Layer 6 of a small transformer language model trained on English Wikipedia (13 layers, counted from 0, width 128).
A neuron's activation on a vector x is GELU(gate . x) times (in . x), where the dot is the dot product.

Input weights of the MLP neurons that the questions are about. A number n stands for (n - 500) times 0.00069.
n27 gate: 463 753 390 554 433 599 579 534 601 463 429 535 674 887 437 262 285 686 523 561 632 641 403 579 485 435 459 586 383 183 606 307 571 315 361 431 413 358 429 481 425 602 504 214 644 475 598 488 400 645 657 455 659 651 519 434 307 657 728 385 699 339 553 572 457 473 386 589 504 703 661 492 548 485 493 689 644 470 669 489 307 496 586 650 464 647 546 321 552 314 418 594 545 478 844 413 596 479 674 478 519 504 414 427 530 454 574 391 478 460 750 591 340 391 526 615 680 485 346 571 401 548 656 597 559 411 415 570
n71 gate: 476 347 710 546 265 476 867 521 423 516 541 313 445 581 698 713 488 545 533 669 504 504 472 631 736 742 414 492 308 462 475 508 667 592 571 654 508 421 480 410 411 508 312 508 656 168 416 530 403 529 347 557 440 148 374 468 257 512 415 520 297 270 360 443 639 559 653 628 516 431 528 299 680 651 460 385 380 733 554 532 407 467 480 283 457 594 566 286 455 599 326 754 496 389 642 303 691 251 476 614 381 434 407 546 698 387 504 692 445 375 454 266 686 496 300 533 256 529 513 581 581 379 681 580 621 380 613 452
n117 gate: 496 456 272 718 454 257 399 528 237 415 535 468 716 484 585 570 452 551 480 425 557 512 531 578 504 432 664 677 387 419 679 602 516 818 600 512 500 609 469 355 473 526 276 228 492 405 533 363 377 516 631 539 504 427 523 489 424 350 489 293 537 682 625 461 468 584 447 351 594 313 500 388 389 368 515 504 496 492 369 588 465 243 615 538 604 469 646 319 318 747 353 512 445 458 564 351 354 408 596 432 488 767 561 334 635 444 466 586 515 489 421 89 548 693 426 116 422 582 197 299 617 554 769 552 527 458 412 629
n147 gate: 354 485 716 563 399 564 594 607 450 392 388 515 493 496 669 671 478 547 404 449 288 402 367 417 316 544 413 701 413 662 420 346 403 585 519 596 562 511 532 577 424 489 660 558 661 544 257 582 386 302 331 496 657 677 594 486 500 478 350 472 472 422 638 256 634 444 387 596 544 518 536 530 518 641 568 620 341 507 625 504 568 449 525 482 375 518 478 595 299 288 622 195 580 609 530 347 397 662 422 283 598 588 759 544 421 452 247 340 595 503 422 449 586 541 663 655 540 620 552 471 507 561 143 507 672 699 649 560
n166 gate: 452 656 398 591 470 588 639 485 526 641 343 466 435 530 596 447 359 504 200 466 518 625 559 414 466 565 275 400 448 371 466 446 273 420 577 691 372 467 326 606 414 696 481 459 440 535 441 911 463 359 443 180 371 603 530 577 792 466 546 456 597 445 613 530 593 324 492 522 470 638 537 592 460 571 515 519 90 463 428 507 637 534 493 700 529 361 549 617 615 357 787 282 470 558 673 421 458 602 632 413 455 394 204 542 452 288 441 508 609 407 489 459 570 647 193 515 466 549 450 708 490 574 633 427 596 415 554 460
n177 gate: 530 287 392 357 428 548 690 663 394 572 489 644 672 500 474 343 671 638 570 531 507 440 391 561 667 543 344 489 435 567 759 286 382 368 547 380 508 629 538 580 576 341 430 211 742 685 571 721 477 411 442 451 436 440 583 474 656 500 335 335 482 600 611 695 516 336 583 403 684 416 686 300 437 663 579 381 362 511 457 695 387 654 496 496 354 363 411 612 545 604 500 551 435 544 402 439 566 594 743 592 737 615 710 515 677 613 346 683 552 515 562 557 492 433 477 392 682 707 461 666 669 602 834 374 526 691 398 393
n217 gate: 560 554 673 587 524 456 476 778 488 524 443 496 718 500 549 447 550 685 641 438 488 389 646 529 602 725 516 367 390 424 500 654 407 675 378 283 590 532 178 714 326 472 450 500 484 420 303 496 512 616 786 338 444 352 472 324 479 301 569 628 539 389 615 652 576 646 457 548 607 504 427 617 500 569 464 274 420 235 201 194 319 413 367 441 414 463 272 195 358 595 317 703 594 218 567 262 695 318 464 666 475 377 339 322 552 483 677 439 425 469 575 602 627 529 488 500 761 212 492 387 544 500 500 559 585 256 538 409
n220 gate: 326 573 358 427 500 492 556 635 488 421 568 410 195 456 421 392 243 355 598 492 430 571 337 588 480 525 216 631 548 500 604 547 620 520 422 598 476 492 540 601 317 473 582 396 706 320 381 479 413 618 480 663 315 692 524 567 484 557 572 626 488 399 508 709 413 508 450 131 468 592 165 591 524 756 413 484 285 583 435 733 385 524 314 640 730 159 439 642 687 649 548 151 416 399 451 528 634 628 461 674 339 452 384 561 599 212 394 448 527 661 627 685 508 479 420 663 636 423 463 687 587 650 611 388 358 586 570 391
n273 gate: 776 455 434 430 839 444 447 219 520 576 549 463 366 532 762 557 367 541 368 582 484 479 520 764 370 425 492 593 480 589 528 433 621 612 479 533 586 421 953 512 524 614 388 748 639 416 341 479 251 401 467 278 244 536 532 452 617 302 723 792 227 654 631 426 672 488 538 384 467 589 658 316 508 520 690 815 440 500 595 508 612 685 588 492 442 553 450 504 686 639 512 656 659 587 692 516 450 489 588 598 622 557 559 252 331 421 616 333 520 426 367 471 361 471 699 376 565 303 546 601 529 685 448 668 524 376 517 595
n275 gate: 511 650 555 567 377 451 620 705 581 531 662 603 692 519 512 414 480 570 398 429 606 524 619 523 539 476 504 634 519 314 663 335 485 274 456 559 551 647 573 574 712 530 572 326 426 358 471 624 408 169 378 396 443 557 454 470 540 465 449 550 288 130 637 250 608 508 431 485 520 407 237 839 603 701 589 523 564 500 480 412 626 500 634 523 515 438 504 782 689 633 307 585 453 326 532 547 646 450 637 425 216 699 460 551 431 333 435 403 669 463 603 410 536 540 640 334 736 422 401 465 405 776 546 672 611 405 317 262
n293 gate: 597 527 462 492 279 500 504 554 500 526 658 500 353 572 287 538 719 367 397 435 529 590 549 670 545 327 557 567 428 480 402 558 504 743 609 492 663 306 705 682 627 482 523 534 466 451 451 527 422 538 324 504 585 459 812 415 465 454 521 552 359 533 576 379 407 172 441 197 534 730 455 407 541 669 500 648 150 385 431 519 411 466 466 515 294 455 408 546 369 439 560 273 496 412 310 489 328 500 692 569 353 766 512 389 504 639 756 383 558 287 804 485 613 465 289 339 391 641 400 665 479 537 541 414 567 496 473 460
n303 gate: 431 305 698 536 516 481 410 759 434 636 496 744 838 336 512 394 392 425 488 334 236 541 426 473 684 156 504 721 618 382 488 515 360 408 472 484 697 436 454 500 586 527 753 535 583 551 405 541 562 591 540 617 566 538 640 435 540 317 722 554 601 344 618 398 645 300 741 569 666 539 562 629 423 523 356 425 427 400 671 322 345 409 608 284 530 633 413 397 551 579 605 366 559 553 428 386 313 493 677 538 590 516 476 651 802 464 746 441 477 643 735 410 269 496 735 540 734 441 448 380 496 620 720 468 597 523 472 454
n310 gate: 528 119 296 434 440 539 556 705 452 568 476 611 558 862 388 439 652 423 545 700 610 555 516 758 464 479 468 680 440 517 557 414 544 578 724 545 634 457 480 403 628 547 735 589 642 568 500 529 381 582 443 336 687 433 520 342 409 566 439 528 747 582 589 228 434 223 416 484 244 468 384 819 524 653 600 601 248 421 529 349 456 557 675 598 504 315 480 480 544 435 424 400 439 394 314 403 475 562 536 438 605 683 471 484 619 546 552 548 660 110 479 540 250 571 407 656 745 492 785 492 518 488 552 467 393 472 869 590
n318 gate: 482 671 470 405 637 511 717 584 433 485 522 389 585 507 437 654 584 372 614 455 547 570 559 444 317 729 403 444 335 446 650 522 563 592 469 500 485 630 434 500 567 388 381 283 496 328 524 639 478 815 283 411 423 658 504 441 408 527 465 761 256 613 293 541 488 397 422 427 526 698 556 554 533 459 604 380 409 489 649 434 615 545 352 562 554 332 584 322 556 387 548 430 237 293 588 496 466 377 628 525 391 330 710 766 260 389 331 579 344 400 527 740 496 434 448 515 634 357 423 678 510 245 356 766 622 368 596 376
n27 in: 384 689 493 321 539 524 486 460 365 465 493 562 533 464 521 522 230 749 169 446 395 418 312 382 371 258 507 340 532 519 482 524 596 621 437 431 338 559 302 554 539 597 537 264 413 503 627 541 316 525 493 472 475 338 564 451 416 384 497 225 734 378 558 579 448 658 268 359 565 661 711 610 556 464 624 345 426 592 460 659 465 271 596 420 507 428 547 565 603 612 589 310 504 531 573 367 540 595 356 524 586 529 645 751 472 533 486 403 611 418 529 370 463 456 378 748 582 579 346 674 442 659 504 337 327 500 515 605
n71 in: 579 557 488 573 552 480 544 639 660 595 384 480 715 372 504 500 651 468 410 163 645 588 162 725 580 508 436 369 576 521 536 675 376 385 616 525 484 578 615 480 588 726 570 344 658 455 437 209 278 683 606 340 275 583 252 429 228 476 625 539 558 590 504 423 339 475 538 622 565 572 468 331 508 416 365 338 406 488 839 429 468 390 571 352 558 432 288 386 341 217 500 325 504 320 389 508 423 771 732 488 399 484 446 414 500 566 425 508 943 542 459 609 562 649 741 492 380 488 636 472 467 480 449 380 583 677 558 461
n117 in: 607 409 453 409 303 413 640 251 593 523 442 623 676 477 612 422 532 449 697 563 197 415 427 523 461 623 426 519 768 504 519 583 751 667 492 611 785 365 703 551 492 383 456 465 633 384 428 588 408 756 476 438 443 580 434 447 667 674 551 473 608 458 637 352 472 249 480 542 187 446 434 500 496 446 616 500 390 561 346 458 496 878 611 263 615 481 610 425 554 645 512 415 383 610 456 613 650 447 527 500 457 465 250 583 366 596 324 683 485 444 401 590 596 504 683 468 531 477 313 411 679 362 255 368 327 473 839 345
n147 in: 536 463 578 586 420 475 394 437 322 547 504 481 470 507 486 353 597 401 526 515 343 352 507 394 551 593 606 471 412 777 654 574 471 556 714 433 621 596 641 632 678 454 493 401 544 620 405 704 478 355 281 653 547 421 715 482 391 374 541 518 556 781 632 349 556 425 298 403 323 712 547 530 489 540 496 441 654 432 422 630 381 404 439 564 577 306 441 659 467 596 391 625 526 358 661 511 433 553 812 493 533 389 477 422 471 83 486 551 447 381 485 610 436 176 650 727 478 471 571 489 649 583 377 323 540 396 369 248
n166 in: 973 496 525 482 507 535 525 525 542 556 652 504 624 564 437 693 442 543 518 385 451 100 556 457 418 489 286 694 411 489 382 448 656 489 562 515 654 255 679 482 443 459 398 628 604 597 566 515 560 605 525 574 493 458 341 263 445 543 322 343 476 569 428 539 504 631 318 374 432 575 355 533 615 411 585 443 632 497 544 444 570 334 574 390 520 493 475 486 528 313 419 548 236 483 412 296 551 419 371 476 507 407 555 243 535 537 546 400 617 633 500 579 706 379 756 489 543 640 526 465 484 433 525 206 525 699 482 427
n177 in: 553 531 666 434 526 459 641 217 364 632 515 570 747 435 659 439 516 512 620 504 303 587 413 550 454 477 530 470 485 746 523 563 417 508 237 589 443 699 398 347 405 308 285 431 604 546 426 449 568 628 488 458 571 597 561 489 641 442 478 429 643 597 320 397 657 617 667 395 350 432 401 602 522 435 647 339 355 537 764 451 380 519 523 762 442 538 423 408 564 481 337 290 748 385 453 442 380 705 507 294 595 116 492 577 331 590 478 515 456 562 648 787 610 704 679 620 686 358 644 387 403 647 553 618 541 388 296 615
n217 in: 650 471 455 230 524 351 363 332 416 484 584 352 587 352 329 810 648 399 488 350 516 538 472 584 488 500 641 401 681 663 255 675 692 336 583 672 516 531 373 464 320 562 422 592 751 560 399 508 496 549 480 712 627 488 304 331 413 565 750 227 616 398 464 528 459 471 718 539 338 552 688 607 480 648 444 690 390 524 394 448 583 423 571 449 519 500 435 553 309 508 284 270 444 492 302 504 329 683 670 853 577 581 500 586 373 566 705 750 395 384 639 209 745 517 584 643 412 484 640 512 456 615 448 550 321 650 665 527
n220 in: 713 299 373 515 259 437 454 396 500 549 496 392 500 583 331 576 608 580 581 462 696 520 601 614 470 267 656 481 572 409 333 404 500 372 391 663 637 485 328 466 538 456 617 352 443 397 528 476 620 565 681 628 268 600 145 418 477 592 403 440 576 515 576 477 488 302 480 701 412 443 583 422 530 258 583 420 559 459 369 380 391 515 504 291 569 663 450 247 466 603 700 595 359 829 516 332 411 652 474 504 519 489 236 593 747 683 552 519 504 595 310 550 680 363 788 273 485 401 352 485 393 399 515 500 564 466 379 330
n273 in: 646 479 558 378 668 516 628 265 664 361 504 433 441 459 451 636 588 375 287 487 585 341 173 438 780 622 479 704 599 792 686 336 463 344 462 264 620 756 728 351 717 584 386 611 479 705 370 372 455 354 584 492 451 686 484 536 589 508 613 650 615 440 525 566 500 293 362 536 537 623 537 606 290 533 439 637 544 747 622 431 573 337 647 376 405 368 475 321 737 217 582 449 268 524 673 400 605 436 391 548 244 417 778 684 243 386 536 467 508 378 643 479 581 389 475 592 467 558 542 475 642 626 516 394 569 739 780 444
n275 in: 450 573 423 359 300 471 752 569 671 704 647 564 617 303 383 411 624 538 513 623 677 596 375 538 630 289 281 296 353 622 774 561 441 264 435 573 618 618 620 81 554 210 802 454 267 516 523 330 409 197 624 663 533 343 471 508 526 316 337 500 581 283 250 445 171 470 478 347 542 597 471 599 418 618 471 398 545 401 748 620 267 636 566 423 452 378 568 381 554 631 408 448 399 316 591 390 598 527 529 346 441 720 417 658 583 612 504 201 414 560 406 306 343 487 353 560 525 585 517 442 435 475 674 600 375 496 673 344
n293 in: 326 580 448 488 254 584 425 536 680 659 418 893 532 641 531 508 476 678 687 166 584 475 185 559 692 468 594 527 359 590 539 534 594 364 403 356 421 553 453 370 430 439 246 335 235 570 416 415 430 424 448 512 597 546 484 392 444 572 496 535 572 408 492 619 629 496 549 565 362 461 543 540 600 551 574 445 600 292 296 585 496 440 287 466 308 433 568 488 496 563 191 390 819 351 508 504 464 446 546 602 811 294 259 596 554 629 318 528 683 470 580 587 528 524 252 476 602 334 890 387 528 492 391 480 539 600 407 580
n303 in: 281 403 364 633 461 419 365 431 618 645 397 601 488 548 610 679 492 408 476 199 326 579 469 615 290 670 647 465 619 467 516 550 457 439 537 443 739 385 414 404 559 550 305 211 552 519 777 644 355 589 387 587 543 621 654 349 284 250 680 613 435 566 444 456 185 431 500 445 352 805 615 655 527 389 472 548 585 559 625 187 449 685 406 531 424 683 379 412 378 528 717 644 369 400 553 604 278 431 551 642 548 564 393 641 488 337 738 424 723 561 577 444 668 664 540 399 516 428 321 531 421 594 614 463 237 683 512 527
n310 in: 551 500 695 709 400 461 520 422 352 835 684 307 409 741 544 246 410 516 349 402 429 638 404 343 540 566 926 584 480 529 448 473 560 496 405 393 516 328 548 670 656 582 702 295 342 353 369 408 647 304 700 592 512 382 480 839 549 447 489 279 469 547 188 662 438 512 408 587 524 259 624 517 492 540 644 630 579 453 312 599 409 471 425 566 423 617 431 565 404 488 320 396 488 328 463 589 741 577 492 620 544 512 487 582 679 289 449 589 508 465 648 355 741 396 452 602 508 415 504 436 515 405 564 292 444 322 335 159
n318 in: 538 325 350 440 403 481 465 619 616 485 430 624 227 32 682 480 476 559 429 382 626 769 531 664 617 540 590 604 551 561 727 515 523 552 568 743 453 534 253 441 430 470 388 488 386 570 576 625 593 548 421 648 619 642 453 454 380 524 651 535 159 310 284 500 601 376 394 550 642 399 196 420 485 523 484 260 401 304 488 504 485 587 269 409 410 563 599 630 372 441 496 541 476 485 472 382 444 422 538 557 477 465 439 619 651 833 254 453 428 567 588 433 516 560 445 687 309 701 780 539 535 754 469 738 492 485 476 458

Each question shows a token from some text and the vector x that enters the MLP there. A number n stands for (n - 500) times 0.013.

" led": 459 419 495 367 262 497 383 524 459 578 439 369 556 397 422 554 441 567 376 567 394 598 513 419 417 641 428 394 458 432 527 597 514 528 649 615 398 465 427 559 593 447 545 421 523 587 450 416 482 547 594 413 528 544 417 609 487 474 362 467 553 601 483 585 415 490 359 377 419 449 372 361 408 428 638 593 544 406 548 568 538 455 507 643 408 477 263 447 567 569 667 703 416 385 575 454 409 639 446 581 717 555 404 568 519 572 229 570 406 583 596 558 511 480 608 400 516 583 446 522 478 562 273 677 515 526 468 432
Which two neurons fire most, strongest first? n318, n177

"ch": 561 484 538 641 453 567 550 396 407 400 472 533 627 400 544 355 531 514 680 571 562 329 569 395 625 506 467 601 501 483 502 477 626 396 351 487 528 648 454 415 473 467 573 394 420 565 459 589 425 515 526 632 467 656 491 665 340 596 422 518 504 458 495 504 460 614 659 515 393 303 386 272 477 602 486 599 498 433 447 726 428 635 487 470 448 467 555 545 619 517 384 565 536 333 484 640 645 397 443 511 480 526 407 741 383 557 447 408 614 465 692 481 614 533 600 464 550 566 412 384 377 579 540 440 356 558 477 408
Which neuron fires most, and how strongly? n275, at about 5.8

"2": 450 450 578 433 570 621 429 441 557 386 473 548 524 472 499 564 469 646 487 416 591 334 552 367 562 397 654 524 471 492 491 588 496 677 395 581 443 486 499 618 573 589 585 480 522 612 624 442 500 584 390 480 454 559 542 498 568 589 600 432 488 632 381 474 557 456 585 541 533 516 384 590 453 493 464 367 490 524 493 575 549 279 374 574 620 447 508 639 451 462 675 822 610 300 521 489 756 671 569 506 480 531 569 559 477 519 439 449 312 662 437 354 499 486 521 475 312 329 537 539 453 616 497 548 416 630 470 571
Which of these neurons fires most? n275

"4": 606 501 440 469 557 508 397 388 610 371 529 518 420 351 492 569 426 558 459 326 592 420 667 416 437 381 559 550 417 570 436 664 488 604 462 581 398 541 540 711 557 488 534 513 515 719 626 453 454 514 397 501 401 564 457 562 542 509 548 566 439 631 453 600 600 367 544 501 373 780 313 475 393 546 479 430 409 508 523 629 557 423 523 512 585 493 556 658 454 342 616 610 580 324 590 496 608 590 622 487 549 506 562 701 492 701 404 398 462 637 465 543 549 465 470 452 427 424 349 455 478 599 538 408 364 501 476 557
Which three neurons fire most, strongest first? n318, n166, n273

"1": 509 485 492 619 558 608 444 317 549 295 366 516 534 446 466 541 540 389 460 400 632 363 495 567 548 487 619 363 630 656 392 639 558 505 516 395 422 422 431 643 630 653 574 505 494 633 669 553 590 459 467 625 425 535 467 631 551 613 606 565 488 539 340 541 441 421 560 448 495 569 461 669 528 578 450 440 565 630 460 485 477 422 490 477 572 569 599 656 555 511 666 731 565 472 573 526 570 688 527 620 484 491 370 515 420 513 540 521 452 642 367 447 418 515 341 366 514 276 541 479 474 643 510 484 448 542 583 579
Which of these neurons fires most? n275

" The": 446 594 448 411 580 668 532 439 485 419 416 548 471 529 434 502 582 487 492 374 606 478 420 394 422 540 368 563 478 532 422 642 605 517 563 428 413 616 428 496 645 570 563 498 459 396 589 308 520 447 599 525 595 405 562 435 587 577 559 471 540 470 488 610 613 629 497 544 461 440 477 578 381 472 447 529 413 633 358 534 367 567 493 482 364 549 562 461 433 515 459 348 506 574 525 426 448 920 397 465 519 534 480 424 555 638 646 579 591 455 521 532 504 439 548 416 399 463 407 492 532 322 474 587 514 630 491 536
Which neuron fires most, and how strongly? n303, at about 0.23

" Jul": 498 519 397 523 456 469 398 579 615 563 488 587 347 341 543 656 552 432 453 413 512 520 640 312 404 522 518 350 507 556 651 526 410 463 429 675 666 401 482 711 540 508 467 372 484 512 550 489 427 607 326 528 516 563 568 576 435 440 599 463 414 441 473 395 491 428 583 642 495 430 249 704 427 534 498 494 383 464 596 579 672 603 550 513 532 456 395 559 475 460 487 339 555 394 623 375 520 557 536 454 578 595 525 757 553 396 627 322 466 663 476 606 434 508 509 600 591 555 465 494 409 428 458 511 509 617 318 633
Which three neurons fire most, strongest first? n303, n318, n275

" in": 425 535 443 582 478 600 559 587 486 383 517 500 401 504 453 516 384 446 559 387 577 671 596 488 597 534 435 527 561 438 518 657 614 537 402 464 662 377 492 505 521 538 274 399 438 463 596 431 639 526 598 537 490 506 531 441 491 430 426 602 549 563 610 402 533 468 443 447 559 581 416 476 575 548 294 493 514 564 340 585 428 359 382 483 433 538 419 495 434 596 544 557 439 444 467 528 589 833 340 553 682 368 443 467 470 399 530 517 301 379 559 541 758 483 505 477 402 509 623 558 562 448 416 406 516 501 468 676
Which three neurons fire most, strongest first? n293, n220, n217

"ron": 490 519 471 515 514 331 498 484 322 487 587 576 568 506 460 500 589 459 446 616 581 520 503 571 354 420 736 442 503 456 400 571 638 490 456 315 468 534 608 479 415 530 618 502 403 482 497 564 486 281 520 495 539 538 464 517 443 378 487 412 378 534 251 394 540 634 425 701 504 683 329 558 517 343 246 505 529 479 360 463 457 573 547 604 461 492 489 495 520 581 561 413 632 456 602 508 448 585 557 622 315 499 436 769 552 514 522 461 542 511 467 629 745 490 402 626 541 325 511 449 402 482 402 402 618 620 407 540
Which three neurons fire most, strongest first? n275, n217, n117

" that": 460 363 456 550 550 570 479 641 350 520 468 624 441 431 420 460 651 587 321 540 444 591 569 484 640 616 479 469 514 654 415 806 539 625 521 444 579 419 515 455 612 489 702 516 472 518 679 367 369 553 554 445 543 542 444 530 571 557 623 554 632 472 662 580 478 452 452 460 613 539 547 500 444 540 423 503 588 532 547 632 528 460 375 573 486 710 393 598 469 564 622 420 555 504 472 536 557 749 506 612 603 476 495 288 599 637 554 444 508 502 494 536 527 452 603 441 394 440 560 421 479 639 592 600 486 651 514 518
Which two neurons fire most, strongest first? n303, n166

" the": 500 612 405 494 534 615 614 528 444 450 544 517 470 433 491 516 449 479 463 404 559 583 418 420 491 569 342 495 453 547 405 698 566 606 558 448 466 549 443 565 604 482 503 572 424 451 655 273 490 450 539 505 554 421 531 584 569 460 590 457 579 514 403 575 639 513 522 543 544 533 484 492 402 581 384 559 506 619 490 450 321 443 507 539 366 602 498 503 391 582 408 515 488 547 477 503 502 931 394 439 550 433 486 397 586 530 617 567 598 538 566 613 438 488 648 559 385 446 575 573 492 311 416 510 411 502 510 578
Which two neurons fire most, strongest first? n117, n303

" North": 399 732 524 657 637 537 452 607 554 424 563 609 507 492 558 558 479 446 397 499 482 431 613 527 505 551 475 443 527 484 332 676 511 423 654 500 578 571 603 402 429 387 440 593 459 506 574 515 420 640 537 536 440 590 571 550 330 758 396 470 428 427 659 589 550 404 559 392 402 549 711 347 597 622 392 525 597 464 558 336 291 656 566 621 438 418 588 744 539 576 595 546 486 432 549 584 444 657 357 513 467 508 508 422 508 500 525 619 435 399 574 405 443 549 530 552 560 540 526 526 399 464 422 586 430 530 682 481
Which of these neurons fires most? n177

"6": 497 472 447 523 478 481 541 263 653 408 398 620 485 496 392 519 416 543 372 458 615 540 557 448 403 290 451 516 468 585 426 680 572 600 523 526 453 493 559 657 714 596 453 560 635 556 581 454 433 373 445 511 363 419 585 695 485 490 487 530 526 620 497 655 636 325 622 629 399 629 477 439 448 582 473 480 537 564 493 646 569 547 434 443 720 502 602 673 579 432 556 658 510 437 627 613 531 600 545 538 661 419 462 655 482 649 487 504 605 660 341 610 484 426 455 447 429 466 475 434 445 537 502 467 344 557 555 560
Which of these neurons fires most? n273

" Mor": 403 538 354 483 642 423 525 681 733 402 563 338 388 311 425 546 596 552 590 375 525 460 505 443 680 600 329 394 571 479 586 525 619 336 708 637 626 434 564 576 614 340 469 475 454 516 540 489 648 390 198 460 504 501 545 414 482 599 493 471 525 532 552 502 389 394 640 546 411 442 512 413 364 563 421 479 509 466 621 457 285 595 503 503 457 368 540 553 328 506 411 621 622 566 478 484 482 453 463 567 619 497 495 548 442 409 599 479 488 460 514 399 704 410 509 559 497 589 542 421 382 582 508 459 556 483 597 482
Which neuron fires most, and how strongly? n71, at about 0.8

" Cl": 484 479 456 421 653 388 635 431 545 388 493 706 513 410 496 511 532 496 436 493 539 296 518 448 467 447 333 428 642 210 476 620 447 438 247 619 452 506 497 506 505 539 500 494 615 401 438 447 627 514 442 530 695 523 608 482 477 497 426 506 513 528 675 608 377 425 519 579 610 505 415 599 395 467 520 347 560 635 532 496 558 701 413 373 375 355 413 439 385 427 429 459 418 600 500 413 763 432 317 540 521 455 490 517 565 595 535 677 486 464 600 566 654 509 509 518 530 606 371 342 432 467 520 651 505 573 545 425
Which of these neurons fires most? n217

"ier": 478 490 479 415 582 510 512 510 344 658 540 434 505 513 558 401 302 419 554 577 521 502 575 328 450 452 567 324 440 463 483 512 642 757 609 412 417 355 535 636 422 612 581 648 370 663 433 493 410 409 496 421 442 523 565 533 496 434 463 611 668 554 427 526 485 322 562 449 401 511 505 628 406 607 523 491 454 421 629 383 541 324 458 439 493 395 442 403 599 479 564 505 424 369 475 506 622 658 544 436 267 530 482 499 577 477 404 538 274 622 597 553 507 417 488 572 526 493 488 590 439 477 374 375 609 644 489 522
Which neuron fires most, and how strongly? n310, at about 1.4

" to": 544 355 383 490 487 631 595 595 614 506 442 604 452 585 387 512 406 462 495 415 588 560 647 434 583 483 474 520 498 503 543 664 533 482 411 509 599 533 514 621 812 475 501 480 537 605 525 459 471 571 664 453 479 587 490 464 500 474 651 670 549 461 561 336 287 618 518 467 524 671 511 506 404 499 453 483 462 453 448 549 461 520 358 496 478 573 298 525 471 440 520 539 454 528 506 426 408 754 366 607 712 382 437 419 552 395 353 397 380 484 529 550 498 542 621 624 565 578 637 527 518 547 399 689 519 611 491 666
Which of these neurons fires most? n303

"oot": 603 521 594 520 625 422 537 360 373 456 581 557 389 553 460 639 587 559 459 556 446 625 595 496 475 493 604 479 580 451 493 653 601 445 537 590 305 504 512 659 371 660 543 430 454 557 367 351 569 556 587 473 580 415 600 480 266 426 230 396 620 583 565 531 459 615 447 650 408 571 358 582 496 516 479 537 643 461 454 484 462 550 486 588 447 509 569 576 428 574 584 456 605 576 538 729 375 557 499 562 379 468 439 611 447 392 544 618 306 439 540 462 431 669 402 622 673 473 502 605 563 529 579 399 475 477 533 440
Which neuron fires most, and how strongly? n310, at about 0.47

".": 502 557 394 455 527 635 465 493 590 409 483 490 428 398 491 565 529 460 477 513 494 331 424 299 506 505 613 474 560 327 485 533 473 476 638 520 444 350 574 515 568 565 419 518 511 473 720 429 449 488 486 435 460 552 450 528 534 337 441 687 425 521 497 628 378 698 460 546 321 463 594 460 488 347 599 511 495 534 570 476 663 599 550 553 517 652 386 593 372 381 517 537 640 508 496 363 553 665 549 569 403 403 673 512 446 561 455 669 569 567 522 636 681 467 523 310 386 575 573 536 349 434 454 579 395 656 557 571
Which two neurons fire most, strongest first? n273, n275

"ether": 491 679 652 567 466 476 430 563 381 465 469 627 549 603 569 464 595 424 337 586 262 474 507 420 465 506 560 580 481 621 450 601 489 433 436 291 569 447 456 612 387 534 618 510 441 506 507 473 642 606 653 532 684 554 433 494 343 558 575 430 446 265 623 571 546 549 550 515 482 331 662 405 441 475 615 417 442 510 439 420 464 290 616 583 574 544 421 568 539 590 624 498 527 390 471 632 328 534 590 598 455 605 600 507 543 426 538 425 421 432 434 564 467 451 560 492 496 461 418 477 439 584 332 679 744 566 592 513
Which of these neurons fires most? n217

"cted": 364 596 521 467 394 633 411 491 483 559 474 461 478 359 385 509 327 632 618 362 547 497 581 546 543 602 546 561 431 463 371 520 635 422 453 530 362 562 394 602 555 427 460 469 600 626 461 489 545 387 664 582 461 469 471 530 447 533 451 699 556 381 464 540 388 780 638 564 545 423 439 386 481 485 590 416 350 552 366 730 622 455 602 509 551 355 378 609 417 481 581 351 582 309 682 492 446 501 503 468 494 560 402 625 478 496 423 513 528 468 638 584 343 261 623 389 388 614 461 434 571 506 519 481 500 633 461 564
Which of these neurons fires most? n303

" Jan": 493 525 541 425 511 317 647 506 527 379 448 543 449 349 617 590 726 464 457 500 584 514 636 426 612 520 483 389 562 505 462 449 450 356 423 594 633 525 465 633 552 527 372 493 349 440 545 331 457 423 254 647 527 721 618 522 496 260 515 497 543 257 489 444 491 586 606 589 492 468 464 702 368 510 396 476 331 433 434 461 587 586 504 479 453 570 496 642 473 541 530 480 465 642 633 487 434 540 441 411 556 493 620 711 531 545 548 462 395 414 373 495 413 308 405 615 515 492 510 482 410 583 418 556 512 477 635 550
Which of these neurons fires most? n275

"cle": 433 559 552 582 689 491 474 392 395 465 560 707 577 375 374 492 537 579 466 492 490 667 601 385 476 371 676 504 525 332 517 525 454 537 433 563 426 546 555 339 583 461 748 496 524 549 487 546 414 583 539 385 448 594 543 583 530 613 452 463 700 453 494 479 471 430 527 395 380 515 571 387 435 453 616 640 544 634 475 556 462 509 617 554 602 462 403 448 379 512 525 408 438 419 410 435 434 650 604 510 451 438 585 479 367 649 565 776 533 600 681 218 549 357 444 617 484 539 628 376 461 519 506 453 419 543 556 580
Which three neurons fire most, strongest first? n310, n27, n117

" a": 469 594 505 791 496 477 646 539 427 444 534 292 491 540 641 525 443 461 590 512 383 547 627 589 535 711 314 514 583 563 430 589 675 628 551 613 472 597 625 552 660 400 332 608 554 495 547 414 468 582 524 542 620 473 356 450 540 485 643 678 642 609 337 566 504 618 443 570 344 529 330 443 478 453 514 544 518 535 621 560 316 445 420 498 472 517 522 477 477 429 561 571 477 581 534 407 499 707 385 450 551 561 560 518 526 606 519 579 560 565 481 583 580 431 649 654 430 524 561 497 510 495 490 537 383 574 389 633
Which neuron fires most, and how strongly? n71, at about 2.3

" money": 588 375 503 467 447 399 553 558 454 525 421 536 430 575 617 409 417 557 436 528 441 583 614 474 469 571 468 519 491 408 433 496 479 471 603 586 427 431 452 635 625 545 447 460 486 700 457 361 459 476 409 477 494 572 438 548 479 403 317 454 643 518 632 515 551 553 632 718 517 529 477 780 458 507 461 592 485 715 678 482 572 413 517 536 656 435 320 373 520 411 553 471 507 475 346 621 501 765 640 562 448 546 367 645 454 452 413 628 486 599 425 362 549 452 442 576 480 640 469 505 525 529 499 417 445 367 469 327
Which two neurons fire most, strongest first? n310, n147

"3": 495 703 713 542 556 424 433 420 564 431 601 600 408 452 338 524 420 589 428 436 424 436 512 452 399 429 659 399 526 475 441 596 486 439 398 721 355 401 543 445 536 603 583 475 616 551 668 383 464 576 562 594 516 577 586 525 481 555 412 510 283 569 425 531 579 410 580 512 457 570 439 421 492 567 539 407 564 621 514 509 563 352 434 543 554 495 685 486 532 532 581 439 361 571 512 560 614 509 450 497 663 512 426 450 492 720 410 583 370 572 446 399 668 442 372 379 482 265 550 397 456 544 398 684 356 408 552 672
Which three neurons fire most, strongest first? n147, n318, n71